Layer 7 of a small transformer language model trained on English Wikipedia (13 layers, counted from 0, width 64).
A neuron adds its activation times its output weights to the MLP's output. To switch it off is to set its activation to zero at one token and run the rest of the model.
A neuron's activation on a vector x is quick GELU(weights . x), where the dot is the dot product. Quick GELU of z is z times sigmoid(1.702 z).

Input weights of the MLP neurons that the questions are about. A number n stands for (n - 500) times 0.00095.
n18: 514 433 762 481 502 487 345 591 666 636 393 488 545 599 369 349 320 453 514 224 590 457 617 500 560 468 369 446 474 444 319 373 515 498 421 369 459 678 482 448 659 318 626 421 397 571 294 593 532 397 567 739 510 427 439 565 450 418 542 645 581 678 235 624
n64: 342 385 744 759 421 69 277 768 551 557 522 668 824 178 767 561 40 425 530 704 547 837 443 413 151 194 429 173 642 794 327 728 459 287 466 412 362 523 528 173 597 528 730 725 341 519 595 455 329 579 710 435 603 641 538 786 452 444 448 405 456 458 627 278
n102: 681 647 813 701 670 373 331 522 584 703 398 573 310 475 790 505 325 622 257 403 470 434 480 599 538 506 517 605 504 828 234 623 559 342 263 504 389 543 681 612 446 373 587 829 420 364 452 307 563 433 536 460 525 588 371 538 623 437 696 494 571 353 268 458
n103: 429 392 407 397 473 656 467 559 402 398 499 586 374 377 405 607 455 556 546 470 605 529 274 497 650 478 509 528 571 608 398 668 554 456 671 613 618 523 448 584 291 418 396 514 669 203 532 687 704 613 498 668 486 737 573 370 569 545 384 570 512 437 317 540
n107: 350 522 546 573 505 648 626 698 476 420 543 611 555 400 336 438 508 583 507 289 480 456 513 471 255 490 494 588 585 663 434 624 552 474 467 578 465 558 418 233 563 457 592 537 599 439 429 364 396 634 337 648 527 483 470 268 623 516 588 456 520 607 400 508
n109: 686 481 568 478 398 311 517 543 416 478 621 390 404 535 360 612 298 356 284 903 585 400 625 527 526 363 316 461 512 550 424 735 482 508 495 619 352 477 538 415 690 386 563 595 600 325 406 684 395 726 589 679 566 579 385 592 612 563 870 281 497 359 386 343
n110: 334 815 460 608 217 571 595 386 447 528 524 709 589 393 437 469 859 592 391 477 282 428 382 654 462 252 331 634 669 559 449 678 812 473 667 777 536 584 528 328 455 646 456 775 512 301 569 40 490 403 280 465 565 520 343 500 607 441 498 617 608 311 416 647
n117: 778 524 652 560 638 642 156 265 517 596 482 780 275 558 741 488 251 485 211 716 448 646 480 584 508 587 422 276 485 600 527 773 351 310 533 462 483 377 310 225 801 737 454 232 384 644 548 648 470 355 223 297 539 502 311 688 497 468 539 415 867 515 467 480
n122: 310 433 555 416 363 383 576 279 753 472 535 375 502 514 431 478 465 681 342 484 325 337 507 635 649 670 399 451 408 565 367 413 431 571 569 460 394 417 470 472 433 589 552 723 674 693 554 636 419 644 524 621 457 572 423 481 452 552 478 619 618 483 443 463
n138: 494 501 585 704 545 255 358 406 461 275 777 668 269 455 475 414 307 602 351 499 475 580 587 815 678 464 64 392 495 549 534 716 586 459 722 670 702 505 706 288 496 392 683 545 625 329 859 488 492 650 563 634 263 438 374 490 646 325 497 602 538 475 416 151
n145: 230 713 552 496 463 575 653 813 671 472 634 794 333 172 519 335 310 421 579 453 57 444 368 571 442 326 533 578 830 353 264 564 296 223 387 326 575 342 606 243 613 466 617 920 692 638 266 266 442 635 552 626 530 569 600 624 426 491 777 724 448 566 785 673
n154: 214 514 613 888 492 582 523 712 620 311 805 695 473 259 452 272 614 486 541 637 456 738 328 937 669 342 162 718 666 595 400 812 420 514 675 465 365 229 523 384 320 604 383 546 550 27 968 355 622 628 567 361 433 209 528 293 426 565 406 436 839 625 422 473
n170: 479 661 279 566 409 358 480 594 558 475 522 608 571 506 483 396 442 488 434 644 464 342 350 684 528 384 565 618 433 405 519 403 712 552 452 682 616 178 625 315 499 543 449 710 500 470 717 501 403 498 651 360 306 576 461 560 691 648 570 369 541 430 610 368
n192: 295 509 504 545 395 625 515 369 670 664 464 568 541 308 582 422 523 536 422 413 374 596 511 432 345 432 527 529 715 574 331 525 626 464 362 550 440 576 529 358 510 399 471 400 566 321 679 426 541 342 403 427 370 357 600 420 476 641 589 682 601 540 656 429
n215: 553 873 626 497 700 395 372 468 572 657 505 397 700 290 735 317 498 350 779 602 637 573 147 713 311 439 334 593 490 639 344 580 361 474 266 545 487 701 555 370 485 669 532 679 613 422 338 399 452 636 186 544 499 500 264 623 391 249 609 811 357 497 366 281
n239: 496 544 573 540 450 700 552 523 525 351 486 707 651 537 349 592 595 569 507 282 591 411 419 354 622 530 645 459 608 521 331 289 544 585 550 443 510 475 485 627 256 425 541 416 248 469 417 416 405 463 490 523 411 545 506 322 326 701 353 579 381 532 599 774

Output weights of the MLP neurons that the questions are about. A number n stands for (n - 500) times 0.0011.
n18: 563 672 676 499 461 365 548 276 541 485 569 538 557 639 613 481 397 552 565 349 554 551 445 496 625 663 413 445 501 502 356 296 324 396 565 345 285 579 460 599 479 575 386 563 387 546 522 662 637 458 588 465 485 588 415 598 386 449 189 330 566 644 655 646
n64: 395 592 293 439 703 530 643 578 434 474 496 332 268 430 353 324 227 742 453 484 626 573 581 446 435 699 485 484 553 334 694 598 467 504 414 325 587 596 482 582 476 333 662 512 398 455 527 587 557 371 535 602 611 659 399 403 494 541 640 472 251 496 725 643
n102: 510 475 411 350 491 482 605 581 431 530 336 429 507 481 487 583 354 698 627 551 561 270 460 589 566 601 635 515 481 566 382 386 548 373 488 326 353 547 529 590 441 455 466 436 553 461 443 487 519 467 636 570 548 494 732 602 413 424 480 494 559 405 475 519
n103: 568 555 424 505 435 602 645 557 503 464 733 524 472 461 576 526 523 525 515 500 495 579 371 532 609 310 397 468 566 443 406 462 442 391 597 462 408 477 599 615 374 565 453 527 460 409 461 391 575 528 510 603 470 478 398 658 499 466 479 478 528 451 654 459
n107: 537 499 471 456 544 506 640 369 627 396 618 564 537 431 579 583 503 550 488 429 411 494 270 376 569 776 743 581 486 583 324 377 392 397 568 460 451 573 496 581 358 507 520 635 450 596 524 536 525 493 483 635 474 477 431 496 316 526 186 513 356 617 731 603
n109: 344 470 525 519 483 522 544 320 506 458 397 542 478 437 604 597 375 600 484 531 556 583 323 579 507 634 442 598 324 499 454 374 440 608 543 404 358 519 585 741 421 630 579 578 528 553 446 718 476 512 604 627 646 577 350 592 299 323 355 392 419 568 659 530
n110: 540 590 554 507 178 556 553 348 497 565 428 360 684 549 475 520 588 550 484 610 651 545 547 638 527 514 582 588 349 384 573 483 533 462 743 342 527 390 261 813 488 275 427 614 457 271 511 589 406 471 421 492 520 411 343 451 481 315 692 525 413 538 421 649
n117: 416 515 293 297 660 347 616 636 377 388 521 478 562 312 490 491 544 427 489 462 518 383 821 563 478 581 434 395 686 451 524 576 586 368 511 444 693 522 465 340 486 607 344 659 650 228 271 665 599 413 584 523 401 469 558 447 608 464 421 593 418 376 506 575
n122: 380 382 486 619 599 407 407 475 358 531 452 414 499 501 472 635 514 685 616 513 474 542 601 666 459 405 741 459 191 446 519 594 660 586 541 467 593 546 478 336 510 548 471 405 425 465 461 407 479 489 501 497 552 640 593 434 466 618 523 506 364 515 412 511
n138: 349 406 468 585 620 439 498 634 547 508 517 595 346 625 507 646 595 578 564 468 493 492 715 649 430 537 610 507 453 512 529 593 425 656 542 386 456 580 366 213 440 421 550 583 293 549 580 308 367 557 557 490 291 526 433 430 429 590 472 591 512 359 464 483
n145: 467 557 531 626 606 510 471 458 754 556 700 634 493 457 517 576 552 416 21 451 474 382 528 440 607 486 692 260 153 574 320 621 517 570 525 441 680 615 331 511 594 394 560 391 556 640 590 537 311 444 560 456 359 420 367 623 100 548 444 590 471 584 597 548
n154: 258 562 728 594 713 269 431 470 572 603 378 366 278 338 479 577 426 495 397 557 673 434 686 513 464 586 201 459 493 432 712 733 502 346 680 360 249 668 676 286 180 411 584 527 619 625 564 428 544 471 516 460 619 708 675 343 383 369 498 415 515 511 669 584
n170: 646 657 489 553 507 380 629 427 485 474 521 552 478 504 617 564 464 461 426 470 508 476 370 436 673 517 632 463 579 543 433 412 348 492 449 407 482 650 452 635 270 483 515 545 326 549 622 654 558 495 564 569 519 407 512 444 516 329 315 521 586 605 710 481
n192: 573 578 449 484 587 537 458 509 439 402 463 420 640 529 446 737 531 657 601 459 497 566 380 406 551 676 633 483 547 469 493 384 479 406 572 454 453 523 471 535 382 601 498 475 604 451 593 321 482 399 480 508 466 509 545 453 392 548 288 545 427 511 506 569
n215: 293 336 595 420 491 547 609 546 507 481 550 495 542 541 321 622 495 523 395 448 492 538 420 567 486 563 732 507 463 586 610 549 522 341 426 497 617 424 393 446 573 555 495 483 498 447 279 707 411 302 480 529 541 434 561 718 542 508 465 420 431 612 460 525
n239: 608 550 543 503 482 586 521 541 657 414 516 502 396 373 597 381 377 571 525 566 424 602 451 783 428 411 318 622 544 500 545 577 496 375 408 489 445 570 463 435 441 564 395 651 627 514 547 358 571 482 495 414 427 371 450 431 575 392 533 497 760 491 527 516

Each question names a token from some text and the token that comes next. It shows the vector x that enters the MLP there. A number n stands for (n - 500) times 0.0094.

Then comes g, the gradient of the next token's log-probability with respect to the MLP's output, scaled to length 1. A neuron's effect is roughly proportional to its activation times (output weights . g). A number n stands for (n - 500) times 0.00088.

" (", then "In"
x: 440 311 520 347 635 520 631 458 435 554 517 353 420 479 619 784 575 515 751 572 502 389 558 643 400 645 510 495 256 463 636 533 665 589 530 441 522 521 551 513 523 369 487 477 470 540 499 563 441 403 570 728 558 556 321 417 397 557 504 483 285 454 449 368
g: 645 441 603 707 693 441 622 558 518 524 672 546 216 432 740 343 680 560 376 599 362 188 664 654 736 479 659 286 449 683 553 609 410 505 317 427 304 509 480 597 574 528 311 525 541 276 417 392 356 220 645 195 560 654 471 380 505 373 608 652 363 498 580 589
Which neuron, switched off, raises the next token's probability most? n109

" Qu", then "ick"
x: 471 454 367 392 474 421 656 411 435 476 386 354 449 297 540 537 492 612 719 546 649 394 669 464 479 719 488 637 430 469 724 423 654 553 435 439 408 351 551 349 357 562 583 521 478 455 573 555 543 329 557 777 463 582 526 521 450 777 387 585 248 427 414 524
g: 548 542 679 351 559 479 640 651 510 555 513 479 587 266 636 366 853 551 329 517 615 499 546 331 268 417 341 453 490 652 493 392 571 436 408 357 758 456 123 663 527 522 393 440 198 681 687 267 460 662 466 610 358 539 776 651 594 371 439 698 449 479 349 502
Switching off which neuron hurts the next token most? n109

"Best", then " in"
x: 420 464 341 443 429 613 567 470 639 366 398 404 473 272 541 587 524 595 636 325 537 450 569 520 471 825 567 577 397 550 655 598 639 554 420 524 407 428 390 383 373 550 553 417 634 723 380 500 323 491 445 552 450 734 456 504 419 801 365 593 438 331 453 589
g: 552 532 634 301 576 303 328 628 520 555 469 641 679 638 614 485 485 369 226 648 432 374 622 365 490 596 613 620 359 404 468 400 366 238 774 388 574 614 352 428 454 552 281 543 447 398 646 759 623 610 603 440 494 540 494 519 304 910 349 733 509 551 211 371
Which neuron, switched off, raises the next token's probability most? n239

" its", then " life"
x: 393 328 556 528 497 415 516 313 403 442 404 535 423 495 739 729 496 685 532 439 418 552 629 639 357 718 401 541 306 527 682 503 580 540 485 454 514 498 609 391 286 388 615 568 481 582 557 498 396 426 697 585 428 563 463 487 485 762 317 537 543 398 460 420
g: 617 671 388 660 579 372 414 398 494 521 349 564 226 585 283 903 744 597 429 456 653 429 561 801 434 614 407 546 542 467 530 335 510 464 802 652 501 343 419 509 538 435 572 363 273 313 338 697 536 605 529 381 345 778 531 299 516 472 603 452 224 470 519 441
Which two neurons, each switched off alone, lower its probability most, in order? n138, n122

"\n", then "F"
x: 468 272 345 539 642 454 555 365 577 538 517 486 417 473 689 784 560 618 603 616 414 433 639 665 336 813 532 432 386 437 563 485 567 639 458 489 443 581 476 380 528 584 505 452 433 509 525 284 436 405 546 581 490 546 448 541 350 636 316 621 284 367 487 528
g: 384 561 394 486 536 509 505 588 418 686 638 544 443 294 578 561 400 624 401 488 624 519 380 71 656 380 500 405 445 563 464 294 584 300 281 454 513 631 450 593 407 455 409 640 868 417 341 320 285 910 431 581 452 527 502 678 821 584 538 578 466 705 501 440
Switching off which neuron hurts the next token most? n138

"D", then "A"
x: 402 413 342 408 503 507 639 530 530 482 292 490 415 349 541 661 584 507 795 474 553 502 559 514 419 812 630 546 457 501 547 528 635 359 445 360 406 395 491 356 329 460 582 583 575 502 476 492 531 418 399 604 508 638 489 375 335 831 422 635 463 357 485 560
g: 344 353 500 551 616 555 537 574 502 445 738 867 465 335 752 720 631 456 394 256 314 436 389 501 502 609 546 334 342 516 480 628 430 795 332 364 617 578 490 427 437 216 327 412 565 599 562 532 578 681 552 680 209 561 404 521 166 461 602 588 352 647 575 550
Which two neurons, each switched off alone, lower its probability most, in order? n145, n107

"D", then "ates"
x: 356 425 343 468 466 516 587 477 570 492 287 466 459 328 556 634 571 518 774 443 580 489 547 544 398 756 501 528 461 488 569 537 626 492 453 440 384 460 491 298 348 601 593 486 584 558 452 514 430 400 336 611 484 677 473 428 439 863 256 640 500 418 467 662
g: 556 460 603 572 586 217 620 645 601 404 358 423 365 566 376 650 577 477 583 451 594 384 562 523 202 178 294 507 456 488 506 222 505 480 467 787 413 512 351 691 434 732 479 299 477 485 710 504 296 347 779 525 556 415 789 510 352 460 731 620 585 497 735 470
Switching off which neuron hurts the next token most? n239

" |", then " She"
x: 377 317 414 502 645 612 752 337 538 659 464 390 466 397 505 734 558 544 576 438 429 354 651 431 386 662 544 404 289 503 489 517 648 556 435 548 504 619 496 415 447 330 572 504 526 610 334 441 409 448 671 700 567 517 431 475 512 603 367 575 339 484 475 642
g: 397 350 491 496 282 401 397 375 799 614 719 379 252 697 302 443 590 382 584 369 508 588 519 598 682 609 471 353 645 427 541 757 583 341 386 286 342 448 350 683 499 503 535 652 378 616 333 429 577 632 419 578 399 811 701 426 596 716 463 322 747 463 465 301
Which two neurons, each switched off alone, lower its probability most, in order? n18, n239

"bu", then "s"
x: 332 306 607 481 534 546 632 352 431 471 533 494 460 438 377 563 645 525 570 622 619 498 620 545 314 776 374 691 431 448 527 472 479 689 554 491 444 582 517 373 309 558 585 568 519 505 579 447 442 487 397 770 391 540 529 435 513 781 363 374 262 572 380 482
g: 674 516 687 528 329 827 343 548 414 786 514 309 544 497 458 521 503 647 458 549 389 409 308 529 709 666 404 630 252 395 570 582 448 721 516 388 365 392 248 385 557 686 242 754 558 556 212 599 351 666 379 497 518 517 512 620 545 279 477 698 311 605 402 498
Which two neurons, each switched off alone, lower its probability most, in order? n122, n239

" The", then " story"
x: 463 271 468 525 434 425 529 389 491 482 409 377 317 499 680 648 433 677 617 477 483 433 610 573 468 828 473 559 436 469 643 505 714 535 418 429 513 590 621 438 375 445 631 461 524 644 371 393 421 454 568 546 443 599 380 464 556 726 255 634 505 368 441 560
g: 578 240 653 531 369 485 248 445 298 754 404 778 628 636 629 646 451 686 342 612 589 513 216 408 401 391 252 435 580 562 290 683 590 508 532 639 517 543 581 303 559 731 482 339 417 522 433 477 545 411 312 278 635 357 745 722 524 317 523 535 557 484 703 442
Switching off which neuron hurts the next token most? n64

" (", then "2"
x: 467 324 511 290 647 480 597 451 444 616 566 386 429 415 620 737 538 539 779 614 513 384 515 663 389 615 489 477 290 456 651 556 653 547 464 496 540 504 626 486 453 352 505 488 417 519 476 522 422 440 665 684 467 528 396 490 363 600 454 578 164 470 446 427
g: 344 423 396 490 609 738 491 513 692 519 306 648 639 587 385 449 637 451 299 557 487 532 290 617 323 865 398 430 380 219 199 659 530 417 326 723 629 631 547 529 681 580 421 572 489 548 292 785 560 536 467 352 535 524 819 504 387 309 501 384 359 422 578 493
Switching off which neuron hurts the next token most? n215

" East", then " |"
x: 516 412 372 433 606 477 710 438 419 564 326 401 409 451 620 614 450 526 493 650 587 317 588 487 368 749 643 477 494 514 672 353 579 554 511 449 570 524 460 532 571 261 531 568 632 642 458 397 384 477 394 614 484 605 409 408 415 840 467 673 230 343 399 492
g: 491 466 271 473 578 511 431 489 438 709 513 666 558 801 478 598 524 265 493 697 450 382 821 452 470 386 594 442 746 217 448 496 438 416 549 487 712 399 103 618 596 447 286 594 466 522 249 586 546 569 511 663 403 405 597 283 697 526 289 472 335 552 715 614
Which neuron, switched off, raises the next token's probability most? n239

"time", then "."
x: 457 337 321 543 495 660 557 296 543 378 525 485 394 404 690 742 571 536 457 393 582 518 634 336 473 781 439 612 267 502 606 564 525 525 613 566 475 516 501 414 474 419 508 470 702 428 510 450 366 534 552 709 392 518 507 461 475 791 406 547 355 365 450 463
g: 489 623 399 421 541 529 249 629 464 388 607 583 839 572 588 540 431 269 540 365 429 485 735 695 535 633 669 405 540 386 511 446 262 432 684 264 566 600 253 726 465 556 273 683 457 224 448 494 619 368 436 627 212 615 560 420 754 583 620 429 505 391 638 304
Switching off which neuron hurts the next token most? n103

" some", then " of"
x: 481 352 349 449 458 504 514 293 475 423 466 550 461 442 695 648 430 581 557 572 485 553 639 543 361 793 539 625 331 582 691 439 527 581 524 343 527 513 536 361 508 551 678 392 534 620 585 406 329 382 530 483 494 586 406 491 373 793 373 499 565 380 376 578
g: 521 659 633 414 897 467 628 434 610 734 576 570 551 618 407 187 322 395 281 603 492 363 589 486 584 656 676 752 635 434 576 368 429 279 576 380 654 548 438 319 332 749 443 431 494 248 191 606 639 344 448 415 438 585 496 633 578 592 344 400 435 489 373 558
Switching off which neuron hurts the next token most? n117

" |", then " Pro"
x: 316 302 263 523 663 687 656 380 480 577 533 405 508 448 530 779 559 572 564 418 393 390 529 556 381 657 567 446 235 568 502 529 729 620 482 500 455 542 481 384 449 483 494 487 545 448 469 401 481 373 572 643 568 565 503 492 512 593 320 554 569 411 464 618
g: 516 536 432 217 206 400 194 386 594 582 462 524 506 285 456 621 423 701 508 638 441 296 687 484 830 509 540 268 506 424 471 558 229 689 419 501 502 595 451 575 507 508 482 776 668 381 501 453 182 755 557 678 398 390 483 479 683 652 647 683 551 536 465 424
Which neuron, switched off, raises the next token's probability most? n107

"nov", then "ela"
x: 453 531 430 342 471 555 595 438 481 425 452 451 543 552 378 573 631 520 555 665 536 353 589 532 331 747 348 559 426 474 654 618 507 790 598 538 477 540 365 387 507 507 560 546 370 422 598 654 433 364 434 716 482 647 523 351 346 857 437 529 276 456 396 448
g: 662 576 327 438 747 434 701 623 284 402 492 414 541 554 364 303 269 577 716 653 491 444 417 547 665 549 597 664 566 373 585 451 529 541 428 695 482 607 549 495 291 627 637 634 272 438 351 437 465 368 295 505 256 457 486 540 486 223 807 176 676 704 449 667
Switching off which neuron hurts the next token most? n239

"2", then "1"
x: 313 340 658 402 579 494 642 282 661 582 348 542 545 569 609 655 545 541 517 348 511 593 521 421 411 782 504 609 430 466 491 548 689 598 414 537 461 570 413 426 535 236 443 557 561 641 363 415 564 414 494 572 399 570 592 334 405 599 378 739 509 393 396 503
g: 568 655 397 250 555 349 448 272 460 486 561 585 328 680 503 520 837 691 562 452 354 611 465 510 606 478 502 536 637 709 343 624 648 498 691 474 599 271 83 412 429 587 541 385 623 290 452 522 470 513 614 395 596 591 689 431 379 297 459 443 475 686 184 738
Switching off which neuron hurts the next token most? n192

"B", then "ui"
x: 369 373 401 527 562 515 675 533 575 491 282 478 420 358 505 620 553 571 692 508 507 479 434 549 282 771 490 536 481 403 611 516 642 546 516 382 394 503 542 337 372 556 587 532 466 473 461 535 392 446 311 594 444 644 545 454 538 852 221 681 477 476 468 584
g: 554 593 424 490 422 519 572 208 301 681 417 230 695 659 620 477 525 635 462 373 213 289 536 577 453 209 725 580 560 530 531 752 457 391 661 601 248 183 294 592 564 386 538 528 492 601 325 350 689 704 385 696 490 513 455 565 553 442 566 711 573 472 526 635
Switching off which neuron hurts the next token most? n103